Layer 9 of a small transformer language model trained on English Wikipedia (15 layers, counted from 0, width 96).
Take only the direct path to the model's output, skipping the later layers: a vector added to the residual stream pushes a token's score in proportion to its dot product with that token's output vector.

Output vectors of the tokens that the questions are about. A number n stands for n times 0.017.
"ory ": 43 6 -69 -23 -18 16 28 33 2 -13 -25 -3 -10 -12 86 18 -14 17 -15 -26 -12 -35 -31 -19 24 33 29 -30 29 23 32 -29 -2 -8 30 1 32 0 -16 -2 50 17 -12 -6 -35 29 9 -36 -43 -9 -5 67 11 -13 -5 3 -5 -20 12 -1 39 -23 51 -16 -34 -25 -10 13 -91 9 -6 27 -19 -24 -13 16 42 -17 -42 15 -14 -6 26 14 13 22 11 27 37 3 7 -11 16 -61 27 21
"then ": 23 -35 31 -12 -4 50 43 26 -19 25 -19 -50 -50 12 14 -53 19 -28 13 8 -46 -10 -7 -36 10 73 8 31 -12 27 58 -1 29 13 22 -43 -4 19 -11 5 -37 -14 -38 -12 -22 18 -11 -2 -21 -2 9 28 -4 28 23 63 -28 -16 -29 -17 -6 25 -2 -15 -16 0 25 35 2 -31 43 29 19 -18 -32 8 13 -26 -18 21 13 50 3 16 9 11 -14 0 54 -27 7 14 19 -31 -6 32
"ference": 32 -45 -48 -52 15 -14 46 20 -8 -10 13 -52 2 66 -13 -15 1 30 -29 37 11 -37 11 -22 -13 22 51 30 5 46 24 -7 -51 8 46 -17 31 -20 -30 46 -10 -86 16 -29 -48 44 -2 -36 -13 -23 9 37 -6 51 -1 41 -52 -47 -39 -12 12 28 36 -29 -31 -41 -5 46 -23 1 35 -12 36 -15 -19 -38 63 -1 44 18 24 -13 43 6 13 13 21 36 -24 41 28 -5 2 -11 17 16
"as ": -24 6 25 34 39 -25 39 6 -4 30 6 1 -19 -4 8 6 -1 -9 -35 -32 -17 1 -13 -5 5 31 1 -16 5 -23 -11 -13 3 27 -7 20 -14 17 17 -55 16 18 -17 -20 25 -21 -26 2 2 8 -24 65 -37 -1 3 10 -1 10 16 -24 -4 -21 15 14 -24 4 -4 11 -9 -28 43 13 8 -6 18 -9 5 -38 35 16 27 -20 -18 8 5 -29 16 -20 3 -13 -14 20 -14 5 22 3
"ting ": 3 -15 -24 10 35 -13 34 -22 -1 -1 34 -33 10 -21 -54 -19 29 -37 20 8 32 25 -16 6 2 10 17 16 1 -16 15 18 10 40 46 -8 33 22 -2 -4 47 -7 6 -43 12 9 17 -39 12 -13 -14 8 -1 32 64 41 14 14 -13 25 1 24 26 -47 -30 8 51 52 -23 14 -12 18 8 -38 -27 8 55 -22 -33 8 -5 17 18 -10 24 7 43 27 15 30 3 -51 -2 1 -14 28
"er ": 12 36 4 17 -1 -5 22 14 -2 -30 -35 -20 9 -2 17 19 -17 -24 -17 -6 33 25 -25 -22 -14 -2 26 14 -33 -14 17 10 14 -15 23 -13 24 9 10 -18 0 -10 33 12 -18 -4 20 -36 1 -22 -26 3 28 13 15 -4 -38 22 -17 -31 -24 5 -20 19 26 1 -34 9 -17 -1 -10 -3 -22 3 -39 -22 9 1 -42 -13 5 -1 10 13 41 -34 -15 -4 20 -35 -7 -3 25 26 3 0
"try ": -12 -20 2 -23 -20 -21 41 14 -6 -43 -13 -17 -12 45 -11 -56 46 5 -19 -14 -9 14 1 -23 -28 40 40 -26 -14 41 8 1 -32 1 21 -21 43 -6 -18 19 -11 19 24 -50 -27 2 -52 -18 -34 -53 -29 0 18 28 31 50 -9 -43 -15 20 -14 -10 26 -50 -33 20 10 25 -34 0 -6 -6 10 -25 -46 11 25 -59 -26 53 20 -8 34 89 1 11 16 51 59 1 10 4 50 33 -10 54
"nam": 35 -42 4 -2 15 43 71 -6 -8 14 23 -34 -8 -23 22 -32 -19 13 -26 -53 -12 -45 -44 22 32 29 28 13 9 43 39 49 -9 -35 41 -33 -6 11 -36 34 16 15 -37 -37 -20 -9 -1 -13 1 -18 20 19 -13 34 18 5 6 -39 11 4 41 -7 18 -24 -29 -43 -13 -14 -31 24 20 -8 36 -6 -27 -2 59 8 -9 82 4 16 9 -14 22 -10 -2 -29 37 16 -5 32 30 -33 33 63
"t": -16 24 -22 11 31 -5 20 -16 3 20 34 -2 18 -1 -25 -4 -9 -6 -5 -20 -11 -8 -25 5 -3 -4 -24 14 -6 -2 26 -8 1 24 -9 24 -13 1 -7 -22 -28 -8 33 -23 5 -13 39 6 -5 13 11 0 -2 31 -10 -15 29 -20 -15 7 -14 3 7 -3 -11 17 0 -9 15 4 -13 7 -13 -4 -15 -4 -22 22 -10 -21 -32 6 -3 -30 -6 -6 30 26 14 -10 -5 -23 -8 7 -59 22
", ": -3 28 -23 -17 26 -13 25 -5 7 -20 -25 21 6 -5 2 -9 23 -9 16 25 -17 16 20 2 -8 -9 -27 14 -10 -17 16 1 21 21 -7 -17 -18 0 -3 16 -5 11 38 7 24 -4 26 -14 23 18 -46 -20 10 -28 -6 -14 22 9 21 -12 -23 -20 -21 2 8 7 11 -1 30 9 -8 -19 -20 -1 -21 -3 -20 -16 -21 -11 0 -4 5 -24 -13 21 -19 -33 -24 -36 -6 19 -21 -3 22 -15
"case ": -1 -27 -31 -26 22 7 50 17 1 30 15 -21 -10 15 48 -25 20 45 -14 -13 5 -30 18 35 35 42 13 -3 -34 14 60 3 -23 -17 28 -26 31 -20 -27 3 8 -53 -18 -25 -19 11 -10 -12 -37 -35 34 35 23 2 56 44 -29 19 -6 1 10 -15 2 -65 -26 -15 -2 20 1 13 -21 -5 -15 -37 -19 15 26 -25 -87 2 93 22 12 1 1 -37 12 30 -13 -2 27 -24 28 -65 4 55
"tt": 11 -3 -10 -31 -6 28 39 -47 1 4 72 -14 15 -4 -23 -1 12 31 -28 -3 5 -20 1 -16 43 2 13 27 24 25 -14 30 -22 24 19 -27 46 21 35 24 40 -35 -29 -57 -6 46 -15 -45 -16 -2 33 -11 -18 0 34 36 -47 -47 -21 15 23 44 25 -31 -53 -23 37 32 -12 28 -9 21 25 -56 -13 18 -17 53 -28 38 9 19 32 55 17 -30 16 34 55 63 15 8 -30 -6 28 77
"ves ": 3 -54 -31 10 4 30 12 -10 -1 12 -11 -6 15 26 -30 -63 12 11 -13 -32 -7 -51 -43 -31 -6 40 1 3 2 -11 25 -12 -3 21 4 -27 35 -5 34 33 -8 -9 -63 -51 -19 5 -27 -46 0 -62 -10 41 -7 20 15 49 -19 -35 19 35 -27 42 8 -6 -38 -55 4 33 -8 21 19 48 22 10 -35 20 33 1 -7 44 2 -7 34 34 28 2 3 26 21 11 19 0 -18 5 -9 33
"its ": 30 -28 -27 3 4 -9 69 20 -14 9 -59 -9 -37 44 24 -3 17 -8 2 7 -7 8 -4 -39 17 -17 -16 53 4 41 42 2 9 6 5 32 -16 -15 -1 -29 -13 15 -14 -30 -52 20 -72 -3 -30 3 12 40 -21 19 -1 7 23 0 -19 50 5 -1 12 -19 11 15 -13 37 2 19 -5 25 16 25 -4 14 -12 -32 -21 7 32 -16 4 -8 66 -25 -2 1 59 26 -5 1 -24 -3 61 -31
"yp": 5 -22 7 -18 5 16 32 -19 -5 15 58 -42 -30 -3 14 -44 -31 8 2 4 6 -29 -17 -15 32 23 -18 -12 69 41 -20 18 -17 -14 18 -18 41 18 -9 29 50 -11 -11 -30 -29 -2 -6 -50 -29 -25 22 39 38 7 -3 36 -16 -54 -18 -21 -27 24 8 -40 7 1 -6 11 -55 10 29 27 -9 -35 -11 22 10 -10 -16 26 35 -22 16 8 31 18 12 53 28 45 -1 -7 38 -67 31 57
"s": -1 18 -39 28 40 -29 9 9 8 24 14 -4 12 17 8 -5 -8 -3 16 2 30 -9 3 -12 8 12 13 19 -38 -14 52 -10 -35 -17 -11 22 -10 -30 0 -17 -32 32 5 -6 17 -20 34 9 6 -20 -2 0 -47 -13 -12 11 32 -3 7 18 -38 -12 2 32 -20 -14 8 -15 7 -8 12 -22 -17 3 0 -8 -35 -23 -25 -12 -4 -13 1 3 -17 14 -11 -5 9 -20 -3 11 1 28 -16 20

Each question shows what one neuron of this layer's MLP adds at an activation of 1. A number n stands for n times 0.0054.

n25: -7 -11 24 -13 0 -12 3 2 11 22 3 -13 13 -1 -30 5 -12 -4 12 3 -9 19 31 3 -5 14 -4 -11 4 15 18 -11 -27 16 16 5 12 -2 -10 -32 22 11 22 24 -12 -2 7 -15 0 -7 8 -9 12 -10 -7 40 14 -5 7 -7 -5 -6 -23 -5 5 -6 14 -28 22 8 -20 -16 11 13 17 4 -7 -12 -2 -8 22 5 -35 10 -20 -6 -9 -2 1 -1 -3 2 -3 17 18 -16
Which of these tokens does it push down most? "ory "

n183: -31 7 33 20 19 15 -50 -14 18 6 -9 18 -21 12 -2 15 7 -12 -15 1 -7 7 -33 -4 -25 7 19 2 0 5 2 8 2 15 -22 6 1 -21 11 0 -15 17 51 5 -40 -9 -35 0 -4 3 6 6 7 2 -26 -16 -5 4 4 20 11 -6 3 -1 18 -8 -7 11 -16 12 -17 11 8 -21 13 -20 33 -25 -4 -2 -29 7 -4 42 2 16 -24 19 32 22 12 9 -25 1 24 20
Which two tokens does it push up most, strongest first? "try ", "its "

n248: -26 25 42 -41 3 -4 -18 -11 -9 -5 11 0 31 14 12 -10 -20 -2 -8 13 18 36 1 -7 -11 -6 -37 11 4 1 -25 -23 -35 -4 -12 8 9 -5 11 9 16 -33 1 3 8 18 60 -2 -4 -20 -27 -4 36 6 -5 10 47 -36 25 -20 -13 -17 -2 -28 28 -29 3 14 -10 -6 27 22 13 -24 31 14 -2 24 -15 -6 -10 9 -17 -11 -27 19 -10 3 -18 12 -23 -2 -4 -28 1 -4
Which three tokens does it push up most, strongest first? "yp", ", ", "t"

n192: 22 3 36 -8 -1 -1 0 35 -20 17 8 8 5 3 -19 15 1 16 -23 8 -32 0 3 -1 11 -8 36 2 17 -38 0 14 4 8 -12 19 24 -2 2 -14 29 14 39 -8 21 27 23 -22 -12 9 1 -25 -19 7 -6 -40 -15 44 -5 3 -7 51 -2 -3 -8 9 -20 12 -8 -4 -17 8 24 9 -4 -4 24 -4 22 -4 1 16 -25 21 -9 -33 3 34 -13 18 0 -44 0 31 -5 3
Which three tokens does it push up most, strongest first? "ting ", "tt", "er "

n113: -11 54 -22 8 -2 26 0 3 -2 -20 -48 6 -27 -1 3 -14 -19 -22 -1 -25 12 27 10 -30 -5 16 -29 14 5 -17 -11 8 7 2 13 -11 5 -1 -7 -6 35 -5 -31 12 14 -13 -9 -24 -32 29 7 38 -7 -9 9 48 -25 -9 -9 18 -5 -30 25 36 -33 -39 18 -2 -14 9 -3 11 -9 24 40 -33 4 10 49 -5 15 8 3 20 -12 -1 -1 -6 -23 34 6 -34 20 -4 -7 -1
Which three tokens does it push up most, strongest first? "ory ", "as ", "ves "

n85: 28 41 2 -7 36 -16 -21 -9 -8 -31 10 -6 -4 21 -16 -39 -31 -34 -4 -24 15 -1 -14 -18 7 -13 17 -8 -24 -13 -21 16 -3 -14 -4 -21 24 20 14 -25 -17 -7 27 -20 -23 -4 0 -14 -20 14 -11 3 -5 0 -4 -4 -15 31 25 -27 -8 -10 -13 -17 16 -40 5 -56 12 -16 13 4 -7 16 -39 22 25 -10 12 -23 5 31 -12 -42 0 -11 2 -6 9 -10 6 -39 39 51 15 -24
Which of these tokens does it push up most? "er "

n147: 9 9 -25 -26 5 -14 -24 17 22 4 -14 -33 -3 15 -7 -11 -2 -1 0 26 5 -31 -10 6 9 6 -34 16 20 -20 -8 -5 9 11 19 -17 -20 -28 -10 0 -22 -3 -16 -14 -6 -7 -33 -32 39 -14 0 19 -26 6 18 2 -16 -10 -2 36 -9 5 -27 5 -36 36 -1 2 23 32 13 -4 -15 13 -15 11 10 7 13 -14 -36 -14 48 -6 18 2 -4 -21 1 31 -8 -26 -6 14 -20 45
Which two tokens does it push up most, strongest first? "ves ", "ference"

n222: -28 -11 -23 -4 19 -3 -4 14 21 -11 -17 -6 4 11 16 -1 0 1 -1 40 30 -39 23 0 -20 13 0 32 -23 -32 -3 -19 20 4 -22 37 -16 -12 -6 6 -13 -1 -24 28 -23 4 6 27 -19 -7 -30 17 -10 2 -38 -19 -3 -2 26 6 1 13 -8 25 -18 28 19 -40 16 -1 43 18 -3 12 43 6 14 -39 6 -2 15 -21 12 20 -22 -32 -9 -17 -6 18 4 9 -15 -6 13 -18
Which of these tokens does it push down most? "tt"

n132: -1 20 10 -1 29 -6 13 16 -4 1 15 -29 16 -20 13 2 17 -1 17 16 -7 21 -10 -11 -6 22 3 27 9 -39 6 15 16 -12 12 -16 -9 -5 -15 9 -4 -40 14 -26 9 -8 -1 28 3 3 -11 5 -6 1 16 -21 -5 4 8 22 4 13 12 -23 -29 9 1 1 -6 -15 28 -17 -10 -4 12 21 -13 -1 -7 -18 -17 -30 3 -24 11 26 7 -16 2 7 16 -58 -9 -8 -17 -23
Which of these tokens does it push up most? "ting "

n172: -15 -3 -13 19 -24 -4 2 14 3 -13 -26 -34 -13 3 -26 23 -22 -7 -5 3 3 13 -26 -24 4 18 1 -7 20 46 15 -22 12 12 -17 21 -2 5 28 -21 -8 -15 9 12 -28 -24 9 49 2 -4 16 15 -32 -1 -18 -13 0 -4 13 11 2 25 24 -20 5 3 -15 -26 -16 3 -28 20 -9 -9 13 -4 3 22 -18 0 -10 -18 3 0 3 -39 17 16 -14 2 -35 -6 -3 -2 -31 -4
Which of these tokens does it push up most? "t"

n158: 6 9 -10 -12 -11 0 4 52 7 -5 12 8 12 -7 1 -29 -20 8 4 21 -8 1 25 -41 9 -20 -1 -2 0 -3 -18 47 13 -16 -20 11 -10 9 5 -5 10 27 0 43 6 29 -38 -17 -2 2 -7 15 0 2 11 15 17 -24 -12 49 -8 24 -9 -39 -8 -1 -25 16 13 -11 4 0 27 2 -23 30 -8 19 -11 -16 -18 -10 25 -10 7 44 13 9 -16 13 -3 -13 -17 -3 7 0
Which of these tokens does it push up most? "its "

n219: 15 30 27 -31 23 -24 10 -18 12 23 -13 -15 -10 34 -17 12 -5 13 -9 0 33 -32 -34 -35 -2 -2 28 7 -6 -11 -21 -12 -8 -25 9 -9 -2 -29 -25 -13 20 35 30 24 -7 -34 -24 -5 -2 17 10 3 12 -27 -22 -2 -1 -9 19 13 -31 5 -17 17 -3 -27 51 -26 -22 21 36 6 3 5 -14 16 -3 2 3 -4 -8 -27 -4 20 34 6 12 17 -8 13 4 -21 18 -3 36 20
Which of these tokens does it push up most? "yp"

n112: -15 18 -2 20 -20 -8 -28 23 -2 -9 16 3 -35 1 -33 1 16 -16 -11 43 -8 39 16 3 17 -27 -15 -15 -14 -49 28 19 -9 22 3 30 -29 3 17 18 11 -25 -20 14 -3 5 3 30 -18 7 33 -23 -12 -11 21 -3 19 34 15 -14 9 -25 8 -39 -2 3 -17 18 -12 -8 42 -2 11 25 12 -3 34 -5 -11 19 51 19 11 5 0 1 -1 -20 -6 26 0 -42 -7 15 -15 10
Which of these tokens does it push up most? "ting "

n114: 5 -10 12 27 29 -16 -34 4 15 2 -2 20 -25 1 5 -26 32 0 -10 1 11 24 -1 37 -21 21 21 -5 -17 1 23 7 -2 10 11 -35 -13 -15 9 39 -34 30 -30 -1 -12 -13 1 22 -23 -15 -48 -28 26 8 -32 -3 13 -4 3 9 -13 6 -32 14 3 12 22 10 -47 -37 -10 -19 37 -19 -17 0 26 -15 16 27 13 -14 0 -1 -20 21 -3 -8 29 -44 10 17 -17 -9 -1 -24
Which two tokens does it push up most, strongest first? "try ", "then "

n94: 23 33 -21 -21 4 -49 7 -1 -44 10 5 -5 47 -32 -3 -15 13 -4 -17 13 -17 12 30 1 -5 -2 -30 -22 -27 -3 27 -17 12 8 25 1 32 -18 27 -15 34 43 6 14 7 -41 34 8 11 -36 6 -3 -65 5 32 -14 5 -3 30 12 25 54 2 -3 -10 24 5 39 -5 -7 26 5 -6 8 -2 4 18 7 29 -23 -11 17 -23 -3 3 7 12 -30 -3 22 12 -7 19 17 13 25
Which of these tokens does it push up most? "ting "

n83: 0 24 28 -32 5 2 -8 -29 28 -27 -2 -16 -33 -8 -1 -9 17 12 -2 -4 15 -32 -36 19 6 -5 -5 19 -24 29 -17 -27 2 9 23 -54 -3 15 22 5 -5 0 28 -32 1 -33 -10 -20 15 -1 -29 43 50 2 -7 -5 -33 -21 -50 0 6 7 -17 1 6 1 0 9 -22 30 -19 -6 -5 -22 4 33 30 18 -4 -67 2 42 -31 16 14 26 -21 -9 15 -12 -9 9 0 -14 -6 16
Which of these tokens does it push down most? "s"

n229: -6 -12 1 21 -3 -17 -33 -17 20 -17 30 -28 19 1 2 -3 41 1 -20 25 4 13 6 20 -9 1 20 -17 3 -4 -15 19 3 -21 4 -2 15 -20 5 11 -12 2 -23 29 11 36 -23 -41 0 25 25 6 1 34 -7 17 -7 14 -16 6 3 15 39 -18 7 -17 -11 11 9 -5 7 -4 -8 12 -3 12 -7 1 1 19 6 1 6 1 -3 9 24 14 -7 3 18 -4 11 -24 21 5
Which two tokens does it push up most, strongest first? "ference", "tt"

n10: -30 19 40 9 -4 -44 28 7 -2 18 -23 -15 2 3 -2 -10 7 1 6 23 15 -7 12 7 1 2 13 -20 13 38 10 -17 2 0 -54 -29 14 5 -12 40 29 -6 -11 -8 33 0 27 -4 -20 -10 -1 -10 13 45 0 7 23 -27 -29 1 -5 -10 -14 11 25 -48 -10 9 -15 9 21 4 11 -26 -6 -26 -2 -5 3 26 -11 -10 18 -8 -12 11 21 31 -2 -13 -15 -4 23 7 -28 -8
Which of these tokens does it push down most? "its "

n80: -8 13 -9 10 0 -6 -16 -4 -1 10 3 20 -20 -12 -2 15 -14 -18 -7 -5 -7 10 -8 -20 -20 21 18 -9 3 -17 28 5 8 16 -7 56 -30 -11 9 -27 -18 13 6 27 -11 8 -5 17 -13 -2 -10 -8 8 19 8 5 1 14 -17 14 -8 -5 -20 23 -11 7 -3 -3 5 -3 -3 -12 -11 21 -3 27 14 7 -23 -29 25 3 -19 13 -21 6 -23 11 -2 -42 -4 19 2 32 -10 1
Which of these tokens does it push up most? "s"

n31: 31 13 6 -1 -1 -11 -26 15 17 -38 -10 1 -4 22 -17 -9 6 -26 -15 -17 8 -3 -9 -11 3 18 -17 43 16 -7 3 14 36 9 26 7 10 -20 -17 13 -32 -16 0 -14 11 -2 -17 35 -8 28 -23 -11 -47 -26 14 10 -8 -26 -8 -31 24 -29 -4 7 -5 1 -1 14 -7 17 12 4 -9 10 -9 11 25 4 -8 6 -18 13 -7 -5 23 -11 -2 1 7 -17 15 34 -1 -8 15 17
Which of these tokens does it push up most? "then "

n46: -2 5 -2 6 -3 -16 -3 2 -3 9 -7 -26 -13 15 -9 6 2 8 2 5 -25 10 20 -18 -4 -9 -30 -7 -2 13 23 -3 -19 14 -20 11 11 7 -18 -44 1 5 -3 -28 13 7 -16 1 32 9 -3 10 30 -2 -13 -18 -3 12 -26 1 0 5 -5 -5 -7 -5 7 -4 9 -3 -15 -13 -6 -18 32 5 -5 -11 -6 8 15 10 -22 -4 -5 11 -6 4 13 11 -7 13 -2 15 -1 4
Which of these tokens does it push up most? "its "

n96: 22 20 9 -26 -2 -1 3 0 -24 0 -7 26 4 41 5 -19 -14 -31 1 -8 5 19 27 -6 -12 -18 14 -15 -2 -6 7 34 26 -17 34 -14 29 9 -23 -14 -26 11 19 16 37 44 30 34 -6 6 -30 -20 -7 -7 45 7 26 -14 3 -21 -7 1 9 -21 10 31 -33 7 3 36 20 -20 -15 17 -3 -21 21 1 34 -31 -33 -6 -38 -20 -3 0 -22 2 -4 11 27 24 -18 4 13 -36
Which of these tokens does it push up most? ", "